Layer 8 of a small transformer language model trained on English Wikipedia (26 layers, counted from 0, width 128).
Take only the direct path to the model's output, skipping the later layers: a vector added to the residual stream pushes a token's score in proportion to its dot product with that token's output vector.

Output vectors of the tokens that the questions are about. A number n stands for (n - 500) times 0.0019.
"ation": 199 640 411 659 363 652 492 142 374 441 411 715 500 591 483 753 438 416 158 312 354 609 634 719 512 527 191 513 608 561 583 384 463 433 795 343 474 688 602 363 364 319 667 500 306 648 737 688 445 548 749 331 585 402 445 515 450 456 337 614 535 171 500 594 207 456 491 925 386 529 242 538 500 389 456 444 475 461 516 558 609 382 803 390 404 733 453 659 412 416 609 745 635 712 513 578 493 366 530 480 331 504 609 338 358 762 574 519 618 658 469 682 353 511 710 385 405 320 410 575 530 464 494 294 629 651 637 747
"c": 562 549 372 384 511 594 387 549 581 520 473 562 336 650 649 419 553 631 407 460 456 464 500 446 598 326 700 686 748 743 557 966 500 548 593 703 545 521 401 447 348 525 709 450 640 275 524 805 398 642 346 505 467 681 491 525 209 341 554 527 260 590 408 496 519 345 337 510 451 420 453 581 500 579 542 673 338 485 485 452 455 515 453 621 593 685 332 512 456 650 819 463 645 636 694 650 415 673 638 519 423 627 131 568 475 670 808 564 312 369 824 515 583 420 165 571 607 470 686 496 551 517 235 555 646 445 570 522
"nam": 336 329 356 378 463 675 293 620 561 665 250 469 388 500 537 654 273 598 602 827 505 613 479 577 341 258 704 364 301 403 553 846 495 831 583 154 586 556 649 369 299 466 490 473 482 864 911 392 505 462 460 658 491 307 490 711 370 201 380 432 349 173 577 539 606 617 615 643 349 703 440 607 500 665 459 402 689 574 535 635 411 466 473 474 406 135 433 791 376 491 283 585 518 526 701 491 546 598 656 592 772 309 536 681 856 581 513 489 444 441 650 773 558 520 303 353 364 167 545 500 665 556 609 339 701 827 393 813
"ents": 154 457 686 742 349 672 619 647 552 730 693 526 678 275 599 460 558 771 505 376 524 505 421 500 523 495 490 452 436 604 513 582 458 774 706 525 317 749 620 619 535 544 382 379 560 707 856 521 422 548 606 122 562 709 333 416 472 626 510 445 446 849 485 527 393 550 313 720 314 710 505 674 502 718 323 437 303 540 251 448 648 419 954 634 211 171 500 685 267 586 645 591 410 415 659 645 396 159 643 434 659 495 407 231 787 341 447 198 803 521 474 382 466 537 354 509 260 283 352 610 384 490 831 413 490 821 440 421
" Year": 643 423 190 741 309 380 647 679 532 627 722 691 626 638 402 557 504 530 490 584 554 523 634 657 452 452 409 464 575 556 419 547 500 788 603 332 614 599 493 483 265 509 432 448 513 604 478 426 658 482 510 369 686 387 776 302 358 595 633 374 561 606 190 542 197 682 280 407 514 217 376 627 503 632 500 102 330 538 445 380 396 676 521 496 527 375 728 828 512 419 358 699 360 354 210 471 420 473 423 739 329 596 256 813 652 694 446 408 792 621 857 463 306 639 426 540 619 466 775 708 338 553 592 623 426 538 512 575
"ford": 254 475 282 509 461 608 397 392 559 446 424 671 718 757 495 681 600 570 214 390 534 853 197 209 363 390 613 392 533 683 320 929 354 955 665 369 530 666 663 700 480 742 332 384 514 862 324 564 419 478 848 593 549 431 693 586 321 365 590 528 536 810 636 277 442 829 755 554 299 707 510 692 501 543 331 458 130 605 564 723 264 380 414 477 368 359 421 490 651 534 732 362 472 599 352 400 377 334 613 527 953 306 324 865 300 569 518 284 384 412 705 699 671 622 345 394 352 482 500 487 509 542 774 584 527 350 456 391
"ograph": 453 229 577 584 291 564 491 440 696 363 443 376 542 564 717 519 366 569 380 494 663 555 379 523 469 432 280 682 744 363 676 484 455 495 863 515 601 650 681 369 367 528 265 302 500 428 509 167 655 546 577 434 651 479 445 291 374 543 695 474 330 788 322 276 317 596 413 500 126 361 572 683 501 775 425 483 672 466 615 864 464 428 781 321 455 350 629 427 376 683 592 441 298 546 88 307 452 677 701 725 251 486 282 488 691 461 382 670 712 524 699 555 191 668 533 612 414 347 495 500 406 339 450 417 515 534 430 803
" known": 100 259 500 616 563 349 637 273 601 487 395 555 630 414 479 504 534 436 495 578 613 286 611 513 338 450 559 320 481 335 861 606 463 415 494 558 415 624 677 531 579 535 374 548 686 373 394 262 270 500 540 561 669 496 528 814 479 376 380 634 613 563 388 297 545 339 598 623 252 582 411 726 502 365 475 440 500 692 492 550 269 449 637 378 734 406 547 500 344 483 316 399 722 688 469 268 483 513 567 473 514 607 386 559 637 392 391 310 758 462 340 496 487 727 269 348 484 539 644 586 519 311 403 754 799 659 317 598
" Party": 227 687 655 417 538 315 744 681 496 621 546 519 420 571 274 873 514 602 111 628 243 586 320 355 280 412 387 311 361 522 443 624 353 505 523 298 404 409 587 492 397 398 431 511 405 521 713 495 439 515 705 274 613 175 740 538 479 464 658 346 625 612 305 432 480 587 651 552 336 280 240 649 501 487 559 594 363 376 629 462 332 426 766 589 581 518 753 620 340 465 292 548 261 278 612 556 497 513 496 580 361 631 108 450 632 542 420 422 677 496 614 540 420 673 315 504 522 576 753 531 260 366 729 598 688 432 453 276
" Team": 436 642 434 540 441 290 571 751 582 594 587 777 496 495 504 715 474 578 294 558 332 724 478 556 576 454 642 238 439 325 341 437 293 663 431 258 559 626 627 609 410 500 416 417 609 818 519 782 702 427 620 351 591 314 702 365 569 235 564 224 411 369 347 558 315 470 375 629 492 465 587 346 500 546 422 440 458 376 654 407 551 261 418 412 258 471 544 625 493 657 266 461 714 496 406 457 414 504 598 642 631 818 334 596 496 496 576 518 597 616 571 500 239 419 460 331 594 526 693 563 602 504 773 666 560 698 521 569
"ted": 559 511 533 742 393 610 243 88 858 874 546 683 723 352 344 422 311 640 284 311 213 799 373 607 267 235 542 332 523 679 361 911 425 466 677 254 399 323 509 481 489 732 427 375 556 646 352 706 477 355 867 365 616 363 299 440 686 594 874 322 456 656 230 422 413 450 773 538 258 608 88 543 501 398 428 375 314 285 838 619 342 250 384 500 307 332 707 589 738 716 748 616 510 718 702 500 390 677 647 539 611 516 551 318 591 455 626 750 324 669 591 650 344 640 146 546 540 671 332 556 533 382 557 320 695 738 448 657
" time": 458 450 490 820 365 259 405 356 473 346 509 725 589 167 710 524 308 705 732 277 321 608 624 578 435 519 631 230 365 402 547 536 574 678 494 313 272 614 474 625 420 680 543 264 643 604 408 387 475 480 390 258 708 420 431 599 589 381 431 539 645 517 417 295 633 690 710 829 703 345 572 611 501 728 488 359 511 441 345 558 523 329 594 786 737 486 742 496 435 505 591 486 538 495 369 566 540 424 229 722 485 802 744 807 537 592 350 729 534 528 688 894 694 461 445 355 653 416 529 592 188 403 420 531 367 656 631 610

Output weights of attention head 4. The head adds the sum of these rows, row i times number i of z. A number n stands for (n - 500) times 0.00071.
o0: 384 532 361 548 614 510 706 429 553 584 448 451 584 470 359 441 511 510 460 596 500 470 489 385 478 397 545 318 379 403 476 444 438 618 643 593 566 279 474 450 704 316 555 550 531 391 564 332 485 713 518 535 682 475 572 654 667 590 563 482 537 448 406 500 545 479 456 423 603 405 347 590 381 534 350 500 466 512 361 497 473 430 581 466 459 490 679 601 452 394 577 457 385 371 524 452 507 468 431 557 451 586 563 493 403 511 421 478 579 268 528 603 349 533 492 343 482 559 450 426 366 452 337 482 761 519 569 286
o1: 440 235 408 434 560 484 410 285 541 576 493 420 656 415 436 465 212 397 617 289 438 382 612 465 529 533 430 762 393 504 631 523 476 399 444 312 592 643 611 610 430 562 571 207 599 207 477 616 382 805 299 515 816 555 248 607 325 507 563 610 654 443 456 394 468 297 496 706 509 446 446 551 611 659 340 597 756 496 512 638 500 460 621 623 656 589 562 178 559 562 613 342 635 681 650 404 482 546 398 493 450 457 564 471 595 556 295 434 514 353 582 411 573 744 510 523 450 668 435 807 549 369 374 474 497 813 581 489
o2: 711 473 564 430 528 480 768 537 488 421 364 590 456 500 402 543 442 434 548 361 468 753 525 637 293 563 503 409 562 629 431 507 440 360 447 330 482 343 239 590 674 654 519 524 693 481 322 509 417 323 454 374 284 429 333 425 326 643 758 543 533 465 500 414 469 707 519 478 598 430 468 478 563 552 531 497 546 421 521 326 620 481 447 532 483 154 473 468 612 409 438 668 590 384 674 535 468 390 458 474 575 563 709 348 528 544 434 476 512 362 354 399 560 480 471 335 617 500 573 391 551 440 581 552 455 285 393 474
o3: 386 295 525 514 649 437 364 405 410 458 573 457 554 486 636 402 170 429 606 342 438 405 739 571 634 500 363 860 450 496 618 713 451 316 327 378 535 634 569 519 384 286 579 378 695 424 431 431 526 626 345 486 800 570 261 480 324 562 541 589 589 519 503 421 602 354 424 602 619 486 548 469 629 500 215 434 727 438 463 561 360 541 401 595 585 650 395 119 555 574 599 552 573 633 647 376 551 465 411 383 426 316 654 470 543 481 443 539 480 419 553 633 647 601 491 507 500 674 480 724 531 551 417 332 473 601 534 570
o4: 527 597 529 500 473 584 629 568 625 589 688 626 445 399 503 606 528 466 280 532 463 444 396 659 470 546 351 286 539 507 397 551 537 503 613 596 676 407 553 587 688 403 380 532 578 581 548 533 490 638 631 452 348 574 750 335 587 430 662 706 575 503 494 500 478 410 539 332 329 540 571 457 505 439 593 450 311 401 321 613 360 291 430 653 294 318 546 646 453 570 413 345 548 335 364 500 634 454 570 603 472 420 459 397 491 400 490 391 410 519 321 477 367 415 508 385 511 448 677 528 406 411 405 525 446 588 438 430
o5: 521 509 603 528 703 326 320 612 476 572 471 354 466 690 726 383 268 423 373 524 472 601 494 521 419 572 256 650 411 631 534 523 657 429 574 509 535 563 449 509 577 203 384 284 684 583 532 655 663 636 608 406 597 584 430 463 531 560 573 575 459 584 519 691 609 236 503 446 360 578 549 301 400 380 340 432 388 578 335 584 445 585 549 625 346 682 447 617 528 489 641 515 384 437 407 592 559 417 640 596 371 378 429 475 545 467 533 527 488 539 373 416 548 550 500 445 454 443 593 756 384 462 437 469 439 586 370 422
o6: 493 332 540 546 679 339 130 345 327 642 570 438 659 435 437 267 219 467 644 334 504 377 603 420 613 633 289 630 437 473 570 464 656 403 450 415 589 526 373 482 398 422 607 291 711 353 640 478 537 524 377 468 736 480 135 277 355 629 608 508 493 342 353 618 436 444 444 520 591 750 358 546 673 429 317 516 500 475 442 587 510 405 504 708 643 394 399 230 555 613 476 536 648 719 712 531 467 658 560 481 431 462 433 638 680 423 512 416 533 594 572 444 576 658 459 476 676 706 406 741 538 363 317 469 328 740 564 281
o7: 415 544 603 521 503 527 592 488 480 219 341 522 461 445 509 585 654 661 627 633 503 507 544 372 470 470 528 437 500 507 523 621 429 566 514 435 431 606 515 466 500 618 405 564 457 556 234 344 467 774 449 649 500 620 524 843 506 472 478 577 572 596 578 400 451 487 601 568 664 330 634 531 310 340 613 706 551 356 453 488 484 588 377 573 474 532 380 260 481 472 532 532 458 594 345 345 553 595 444 503 539 572 509 505 535 446 532 544 334 664 565 649 589 396 670 633 370 549 518 327 511 771 569 481 424 444 500 547
o8: 546 715 418 408 455 548 661 457 587 690 448 571 628 439 381 363 526 620 538 390 291 690 467 490 393 449 565 450 450 536 607 347 515 462 472 358 494 595 483 442 736 508 589 374 668 458 353 487 393 369 383 508 416 615 337 527 430 350 510 798 490 343 655 608 536 279 460 709 445 635 548 350 639 270 696 719 295 562 627 426 592 364 468 537 482 303 587 661 666 364 617 548 613 474 487 621 347 598 444 372 571 399 479 557 490 626 433 686 424 539 257 430 595 626 476 584 478 500 399 674 460 334 608 476 557 484 640 252
o9: 512 524 530 532 472 578 261 521 455 448 464 434 544 450 795 597 463 527 411 476 459 439 530 621 600 396 487 680 475 470 679 493 626 610 477 688 583 585 503 628 405 515 352 447 302 445 378 561 551 647 638 563 745 410 666 472 472 468 484 361 577 503 600 598 542 340 361 495 519 415 508 443 538 607 387 490 571 704 309 491 539 721 205 497 497 658 342 354 463 673 517 463 142 657 403 455 666 580 467 391 428 355 402 335 549 428 493 424 485 500 514 554 607 591 534 543 328 551 575 479 545 569 345 483 489 500 278 617
o10: 596 385 486 468 539 683 510 303 445 597 474 441 532 435 603 553 374 330 595 309 608 441 431 636 622 639 627 537 567 527 352 449 507 387 373 484 442 467 431 579 746 665 509 367 464 249 476 534 532 24 460 430 470 477 457 554 389 542 513 689 461 392 595 450 557 480 424 492 494 474 521 507 800 663 496 639 583 660 386 587 497 542 601 400 686 684 438 323 497 637 563 246 443 689 435 250 342 616 287 362 468 445 537 446 594 652 554 401 462 403 489 294 504 679 483 470 503 477 474 666 453 410 450 509 706 667 619 467
o11: 591 377 455 628 617 516 556 367 411 639 494 631 579 494 534 383 500 179 537 665 534 411 541 340 512 521 371 486 303 522 401 443 422 347 663 420 460 675 515 448 487 615 577 374 429 401 486 541 500 717 392 593 396 759 429 640 366 402 534 404 431 393 590 512 441 462 675 495 492 455 515 430 514 550 508 625 724 546 574 676 583 476 743 612 653 422 584 565 404 305 511 507 702 614 526 383 371 563 311 323 414 429 594 400 488 488 506 582 500 415 401 478 279 400 566 519 542 564 412 524 429 400 442 500 505 556 520 629
o12: 509 689 432 296 369 548 657 500 491 430 559 594 487 596 424 599 721 484 488 537 461 629 559 633 372 500 559 294 683 311 318 297 418 560 531 503 494 431 588 628 638 582 513 718 536 405 491 425 598 375 671 572 275 336 716 374 614 364 467 594 446 515 641 434 552 486 465 550 428 516 409 529 466 479 846 467 500 576 390 551 469 374 390 413 291 365 490 713 462 478 340 455 484 271 416 497 456 433 590 418 573 683 444 506 435 474 456 553 641 560 352 401 576 277 372 326 458 652 471 177 500 542 518 660 446 341 633 533
o13: 514 562 746 463 559 577 564 421 577 553 488 508 338 393 488 462 507 324 611 553 480 567 410 460 542 528 452 474 519 423 686 350 394 405 560 358 661 645 677 572 720 503 544 414 588 534 373 726 518 469 588 465 374 606 673 533 346 670 454 474 503 500 554 443 632 396 582 399 433 444 500 441 547 528 543 491 465 497 451 455 603 461 512 492 353 360 284 514 411 461 532 665 511 470 370 389 535 468 552 374 510 391 494 415 619 443 676 530 555 625 462 383 408 614 591 305 401 455 461 404 381 494 344 523 587 500 475 604
o14: 555 696 399 307 325 582 731 642 567 338 454 579 522 697 303 445 699 645 461 491 484 741 454 396 367 443 613 562 597 462 455 406 319 533 629 460 509 468 545 533 620 558 379 747 384 467 438 509 462 386 577 524 322 563 657 547 506 368 500 651 557 482 607 580 477 712 481 497 489 532 503 420 519 262 733 490 436 400 402 465 620 433 454 522 279 433 589 616 506 390 486 519 475 362 257 568 412 600 612 656 442 699 582 435 334 490 567 571 612 507 557 488 706 398 486 626 465 532 471 251 494 452 694 636 514 280 625 467
o15: 693 431 414 345 634 542 402 500 434 542 567 560 497 537 458 241 451 404 544 467 316 442 500 422 450 359 452 446 546 549 360 625 629 313 758 583 585 521 391 497 601 508 283 640 608 372 431 491 568 505 520 427 554 340 303 485 522 408 669 467 485 442 551 366 634 447 647 586 562 559 510 547 572 404 314 384 507 645 403 635 478 374 347 478 549 489 507 386 722 572 478 474 509 428 425 621 292 351 552 474 471 537 574 553 458 592 602 358 439 406 514 573 463 741 463 386 439 661 322 595 345 497 366 259 553 442 419 290
o16: 595 586 449 359 415 503 752 355 582 314 509 486 500 576 423 632 469 460 658 509 536 632 361 594 494 476 651 541 702 632 458 582 447 540 464 468 323 641 549 762 587 700 381 617 421 463 541 610 425 365 444 431 384 637 480 550 670 511 427 491 438 447 479 564 638 661 427 579 382 452 532 608 609 569 694 414 319 539 474 434 482 521 516 545 390 521 366 496 514 610 513 391 526 480 284 473 298 597 584 567 415 481 488 500 546 527 791 431 515 713 406 526 658 468 613 599 395 569 423 362 395 431 628 543 503 394 433 605
o17: 618 441 539 448 426 308 364 441 448 443 406 676 649 389 550 444 552 594 529 424 537 467 402 362 445 393 361 493 338 658 343 567 381 396 602 622 632 469 310 488 503 381 428 448 491 419 627 399 483 909 529 439 747 555 401 500 299 427 596 497 511 486 512 435 470 439 581 529 419 634 429 321 472 423 399 553 490 573 426 524 468 617 494 543 532 621 539 542 544 405 614 367 557 659 476 649 672 677 489 294 371 409 610 658 494 535 481 526 416 338 589 470 579 471 445 522 684 626 473 690 387 515 275 373 386 690 521 371
o18: 538 624 487 528 456 484 686 586 483 478 418 376 408 582 437 562 655 617 555 471 345 517 375 556 479 570 522 342 587 691 533 613 500 651 493 473 281 486 425 401 309 679 347 487 453 594 449 432 430 505 356 643 295 349 469 470 509 407 597 523 512 540 534 610 508 626 533 471 508 659 564 655 453 449 432 412 294 202 409 350 646 432 417 540 336 575 385 561 592 535 538 597 512 409 444 547 684 511 681 566 564 469 693 511 500 507 452 538 359 646 531 459 604 225 660 628 335 670 485 322 398 423 503 578 334 507 452 548
o19: 369 685 472 483 431 617 601 684 450 483 388 631 404 546 329 567 698 520 324 478 487 611 339 672 540 371 692 276 670 472 334 465 659 654 702 451 428 436 537 528 575 395 591 718 423 520 613 506 630 454 569 506 258 527 805 578 598 524 537 503 472 482 436 436 515 584 620 432 378 583 583 500 389 325 871 421 396 532 368 444 538 607 317 490 245 303 564 533 530 508 353 523 568 293 401 527 321 396 716 615 488 539 462 609 561 430 611 369 409 500 325 488 477 362 524 459 555 470 566 307 341 596 497 566 476 252 593 490
o20: 534 714 254 521 477 761 564 517 510 605 468 449 666 692 418 340 581 611 510 616 384 549 453 360 555 562 577 325 541 596 523 266 628 643 624 622 409 610 514 612 545 420 276 577 486 379 596 561 364 424 587 610 311 550 531 449 623 385 493 511 546 342 511 632 766 507 602 584 282 538 396 468 521 298 740 518 410 605 538 545 662 441 496 601 463 185 626 517 572 472 494 398 510 330 396 744 326 540 589 606 490 553 500 410 413 596 689 490 575 453 336 683 737 648 538 493 410 392 590 298 450 246 538 406 478 380 621 342
o21: 692 519 587 629 691 470 509 475 543 459 284 445 409 630 389 459 411 416 376 432 644 571 506 571 590 514 555 458 464 466 525 509 687 643 656 403 532 503 378 556 625 292 680 542 664 462 563 486 710 650 556 616 328 388 503 533 598 492 512 419 503 555 555 428 475 446 503 354 517 486 583 629 457 572 312 444 647 577 466 486 510 597 426 523 398 355 576 525 564 565 482 370 400 295 601 561 268 523 537 671 633 642 541 429 492 380 521 421 492 250 366 465 463 558 356 533 571 454 503 662 418 474 598 544 553 529 392 441
o22: 624 438 477 571 450 446 354 708 433 513 425 648 415 601 434 541 659 545 500 518 299 569 405 585 518 769 494 514 253 570 303 404 309 610 409 721 442 314 353 410 507 440 530 409 559 484 624 536 440 448 720 414 557 363 579 404 452 356 628 417 250 551 544 405 546 410 587 429 458 564 459 414 533 362 496 487 281 470 517 589 535 463 621 494 394 589 464 546 472 546 275 277 464 476 544 584 604 507 497 438 388 428 449 386 399 639 481 453 380 529 417 429 507 395 450 532 693 602 399 601 406 469 511 522 391 458 510 412
o23: 345 686 398 496 295 494 803 528 623 671 401 585 493 401 378 686 789 623 473 493 446 608 289 579 425 425 696 348 486 388 410 327 384 559 637 675 463 443 664 541 615 487 476 724 344 566 576 420 586 428 635 521 227 426 657 377 637 470 431 530 466 357 595 538 679 662 475 472 389 468 479 525 413 429 900 526 147 662 417 486 472 511 500 428 286 429 645 881 377 360 392 584 405 318 300 478 491 508 626 452 565 526 415 519 545 488 650 624 563 474 299 390 433 293 439 571 480 428 596 339 455 317 653 532 522 566 729 581
o24: 323 370 518 523 689 520 401 494 489 664 529 510 449 418 503 453 347 359 462 497 486 370 511 613 574 580 462 467 568 531 578 669 334 500 558 450 484 658 491 500 377 605 578 366 456 438 379 714 525 496 485 376 682 598 490 601 508 558 564 446 381 436 342 483 582 461 438 510 439 443 571 633 456 594 235 441 356 559 377 480 525 661 604 414 419 603 381 360 417 605 424 581 514 632 619 398 378 450 568 436 479 318 370 604 661 449 518 445 408 583 581 423 274 613 451 342 426 462 611 659 544 592 521 391 431 655 522 757
o25: 505 354 716 508 273 400 473 484 571 451 492 623 492 579 460 450 525 527 299 699 603 405 308 516 500 604 453 434 606 523 476 431 408 492 641 567 637 568 534 458 598 500 599 535 427 503 548 593 521 539 586 493 487 340 673 430 354 566 707 387 528 623 506 468 422 526 573 491 450 596 550 517 471 458 614 492 482 479 436 519 589 442 586 486 379 599 506 545 597 339 456 620 274 426 362 444 503 408 531 500 467 610 474 534 790 408 454 444 669 594 491 355 497 488 483 474 536 425 634 322 416 401 550 460 554 421 568 534
o26: 396 372 496 528 631 509 330 442 563 529 511 577 685 415 468 292 396 487 474 520 422 334 713 410 607 434 468 580 397 659 713 511 407 313 720 500 566 445 592 371 526 666 602 496 532 346 458 547 553 875 329 642 712 362 273 658 126 587 571 372 622 698 475 592 373 356 671 497 413 503 254 496 569 469 322 543 590 636 519 640 512 532 616 535 548 646 369 391 535 544 550 533 654 648 648 461 496 561 521 479 573 459 468 258 642 543 427 597 445 460 563 517 422 664 346 627 481 591 399 745 513 538 510 462 587 689 242 641
o27: 500 801 628 600 289 560 614 581 591 455 440 574 413 549 583 616 766 355 667 420 362 674 437 592 439 577 569 429 445 589 635 386 603 580 404 573 462 542 513 512 547 700 533 546 544 589 451 440 315 394 393 531 250 336 604 521 500 531 295 432 512 365 731 497 580 359 473 492 484 401 551 519 373 490 701 551 594 544 606 466 467 376 445 485 415 482 308 446 545 379 423 467 448 527 246 348 360 565 530 535 531 576 446 359 377 500 506 557 424 686 622 367 544 417 623 513 575 647 340 418 626 522 655 612 608 446 295 378
o28: 503 485 595 313 556 489 500 478 521 253 480 479 487 565 583 444 358 539 561 580 510 486 590 528 522 449 598 393 614 365 493 453 489 394 213 478 612 457 670 706 459 578 365 469 614 467 382 267 514 415 617 532 679 365 381 295 472 465 598 493 446 571 428 453 711 355 459 483 525 494 575 390 314 320 354 731 644 452 638 369 430 426 273 397 473 556 359 520 477 559 509 666 346 491 494 409 604 288 497 631 433 535 613 605 444 453 466 429 500 836 514 630 538 555 393 363 322 545 379 419 532 709 301 573 346 530 496 603
o29: 388 408 612 455 538 364 470 427 409 600 335 365 589 365 599 533 215 269 613 405 303 441 497 556 517 493 351 492 409 479 586 576 576 324 508 473 593 485 615 458 390 425 473 213 538 384 424 370 448 798 346 574 782 730 289 550 487 582 497 651 761 490 416 420 357 309 477 582 544 490 511 545 432 470 278 673 861 323 549 493 437 435 343 726 583 524 401 320 397 457 567 512 510 582 609 350 560 373 440 594 494 503 649 573 672 489 231 523 473 518 531 529 572 708 676 632 471 693 500 649 447 514 459 574 527 638 346 433
o30: 602 489 562 571 548 461 599 383 545 362 208 567 591 659 436 407 504 532 433 573 660 544 540 348 558 356 491 453 607 370 350 769 500 521 514 575 423 477 449 489 434 661 517 665 464 530 508 511 647 495 393 585 377 658 526 549 494 481 497 346 674 590 407 509 429 723 670 434 346 427 432 453 428 494 593 476 671 427 633 371 423 538 579 339 528 254 685 574 479 311 466 683 408 466 540 416 441 480 464 437 468 657 552 516 713 517 429 554 595 396 550 500 469 516 579 350 516 527 588 337 471 447 570 574 610 480 563 591
o31: 490 439 649 594 577 642 319 740 490 705 407 506 517 411 624 529 474 673 674 420 625 366 490 670 566 513 436 600 655 396 442 525 708 555 520 347 179 621 261 547 453 406 513 472 571 500 429 539 515 656 437 444 781 638 365 628 536 537 701 461 730 488 452 692 601 504 399 385 555 433 544 645 561 449 186 352 500 319 566 390 568 497 510 634 514 593 597 412 661 400 485 512 608 558 668 544 701 376 709 770 482 433 507 568 458 478 668 355 389 445 459 471 539 679 509 458 348 557 613 584 422 564 509 430 399 496 523 507

Each question shows a token from some text and the vector z that the head gathered there. A number n stands for (n - 500) times 0.0043.

" in": 434 553 392 517 487 471 451 489 417 542 442 458 540 510 395 387 445 545 548 533 444 545 519 530 541 473 504 532 541 486 479 478
Which two tokens does it push up most, strongest first? "nam", "ograph"

"ctor": 427 382 377 468 327 552 475 346 339 371 354 496 488 390 525 474 502 579 507 478 444 431 630 652 545 648 519 362 610 426 490 662
Which of these tokens does it push up most? " Year"

"5": 453 494 447 461 478 529 579 442 419 576 542 436 475 407 410 573 472 707 557 507 467 461 621 360 495 443 447 489 587 508 394 610
Which three tokens does it push up most, strongest first? "c", " time", "ted"

" f": 577 723 374 772 288 517 413 511 508 452 578 496 190 292 480 485 489 604 444 330 423 285 455 333 585 567 404 506 466 546 501 441
Which of these tokens does it push up most? " time"

"c": 438 571 361 561 505 606 292 413 404 437 240 469 608 491 382 477 626 549 577 362 561 214 695 550 496 338 372 506 517 573 313 512
Which of these tokens does it push down most? " known"

"et": 595 664 542 658 342 455 544 506 433 419 507 518 576 391 521 522 325 477 377 387 321 504 575 531 441 519 615 499 616 741 456 239
Which three tokens does it push up most, strongest first? " known", " time", "ograph"

"cl": 459 757 219 927 354 651 465 373 631 487 545 503 259 518 346 489 491 667 497 359 412 525 531 602 819 261 515 343 311 461 444 766
Which of these tokens does it push up most? "c"

" D": 424 433 352 500 360 568 428 369 391 383 362 492 461 407 500 476 521 562 527 500 516 433 645 663 586 588 526 388 578 431 510 651
Which of these tokens does it push up most? " Year"

"S": 501 559 457 468 518 543 383 431 370 401 396 412 531 400 626 435 447 575 530 523 503 598 515 519 532 463 466 421 432 516 532 494
Which of these tokens does it push up most? " Party"

"ing": 489 576 358 607 548 515 544 460 412 485 306 465 541 456 438 319 426 509 503 555 449 560 473 590 527 569 474 607 648 426 522 448
Which of these tokens does it push down most? "ted"

".": 399 553 422 518 470 466 534 436 485 501 397 439 554 434 516 478 492 547 521 528 510 520 488 566 474 511 519 545 586 531 464 500
Which of these tokens does it push up most? " Team"

" a": 427 576 381 575 483 515 522 471 433 527 350 435 489 473 406 331 405 495 444 554 465 556 467 563 561 499 503 503 572 448 537 511
Which three tokens does it push up most, strongest first? "nam", "ograph", " Year"

"C": 452 445 507 486 470 517 395 476 318 622 404 488 657 361 724 544 592 617 573 482 587 476 538 515 454 486 422 408 515 405 492 461
Which of these tokens does it push up most? "ford"

" st": 526 670 471 797 356 488 520 522 460 537 419 579 558 467 490 503 473 499 451 436 434 491 481 399 495 486 523 548 578 561 445 667
Which of these tokens does it push up most? " time"

"er": 614 763 370 728 298 428 507 464 493 504 531 564 294 300 470 479 511 682 461 299 524 385 477 325 559 544 392 370 478 605 578 430
Which of these tokens does it push down most? " Team"

" ": 351 440 402 473 524 734 646 294 531 602 329 424 364 659 287 441 349 612 444 513 677 561 465 586 520 593 560 487 460 442 390 464
Which of these tokens does it push up most? "ents"

" which": 436 604 454 522 535 438 505 425 427 576 438 488 589 524 463 391 442 523 512 519 464 510 526 535 507 534 492 593 518 446 491 525
Which of these tokens does it push down most? "ted"

" tr": 485 764 486 763 559 428 617 364 365 378 417 399 731 379 380 500 433 445 584 379 347 571 537 337 622 418 431 471 558 683 422 637
Which of these tokens does it push up most? " time"

"is": 461 572 366 567 566 504 561 449 394 484 344 479 519 460 468 351 445 528 518 567 430 539 474 626 529 594 497 584 633 435 502 465
Which of these tokens does it push up most? " Team"

" l": 508 734 452 770 370 451 533 471 516 572 444 322 535 290 531 487 516 625 535 375 311 263 437 503 529 437 665 587 651 616 457 460
Which of these tokens does it push up most? " time"

" R": 463 650 335 513 489 473 334 450 580 495 475 437 471 432 527 479 583 505 577 581 520 285 503 692 537 403 524 495 540 629 407 520
Which two tokens does it push up most, strongest first? "ation", "ford"

"ical": 485 694 394 604 477 545 590 451 419 525 637 332 487 521 356 539 483 523 570 431 440 575 437 393 572 552 456 488 536 480 396 482
Which of these tokens does it push up most? "ograph"

"0": 416 486 483 560 468 531 492 484 462 519 402 488 407 449 385 458 513 545 536 568 394 535 548 525 555 474 555 566 556 498 488 548
Which two tokens does it push up most, strongest first? "c", "nam"

" one": 485 575 439 510 488 441 479 508 369 587 455 507 519 451 451 371 470 562 490 524 424 494 475 575 507 548 563 459 594 511 559 461
Which of these tokens does it push down most? "ted"

" his": 477 554 447 529 495 490 498 478 402 525 432 494 516 477 455 352 475 517 473 498 449 514 465 540 512 550 491 490 594 490 535 482
Which of these tokens does it push up most? "ograph"

" res": 556 757 353 753 455 649 439 497 554 585 420 477 184 493 322 578 566 613 603 469 595 530 662 442 775 346 656 417 399 550 508 629
Which of these tokens does it push up most? "c"

";": 401 589 412 573 494 472 543 482 399 464 350 468 525 413 474 360 455 537 507 566 446 552 508 571 492 518 471 591 634 470 472 474
Which of these tokens does it push up most? " Team"

"als": 428 506 333 406 427 419 494 394 615 573 397 371 669 453 574 556 496 552 564 476 614 502 419 641 469 531 583 517 617 567 485 462
Which of these tokens does it push down most? " time"

" was": 479 511 479 521 453 482 494 505 488 478 481 499 556 565 417 399 464 490 447 501 462 495 490 527 493 537 437 559 550 503 557 526
Which of these tokens does it push up most? " Team"

"ograph": 455 555 415 522 506 532 497 513 415 509 512 516 451 425 421 566 508 606 517 472 462 468 624 409 516 446 448 481 565 590 449 573
Which three tokens does it push up most, strongest first? " time", "c", "ograph"

"rid": 395 688 404 524 502 467 398 582 400 411 464 464 507 327 614 484 673 606 507 628 551 356 636 711 498 470 447 347 395 506 444 579
Which of these tokens does it push down most? " known"

"1": 419 523 499 521 395 472 483 505 493 423 411 458 443 436 401 411 474 542 525 511 483 534 550 549 572 409 500 513 590 480 513 526
Which two tokens does it push up most, strongest first? "nam", " time"

"ru": 350 609 337 640 453 477 409 468 525 453 269 537 472 363 512 565 481 486 544 499 628 508 494 634 472 456 586 476 561 486 612 517
Which of these tokens does it push up most? "nam"

" Team": 467 699 310 571 513 466 351 477 595 437 557 600 427 479 491 402 653 507 583 620 498 229 484 739 557 316 484 472 428 660 435 487
Which of these tokens does it push down most? " Year"

"iv": 427 504 330 396 425 416 494 392 620 574 398 367 674 452 579 557 498 553 565 475 618 500 414 647 469 533 582 515 620 569 483 459
Which of these tokens does it push down most? " time"

"\"": 452 614 375 487 475 478 356 439 553 518 422 357 489 404 540 522 536 511 564 551 525 341 514 641 519 463 548 512 596 601 401 538
Which of these tokens does it push down most? "ograph"

"ic": 448 536 413 486 483 504 521 518 431 510 500 450 444 417 393 537 491 599 557 484 439 426 568 415 515 436 442 497 621 544 426 573
Which three tokens does it push up most, strongest first? " time", "c", "ograph"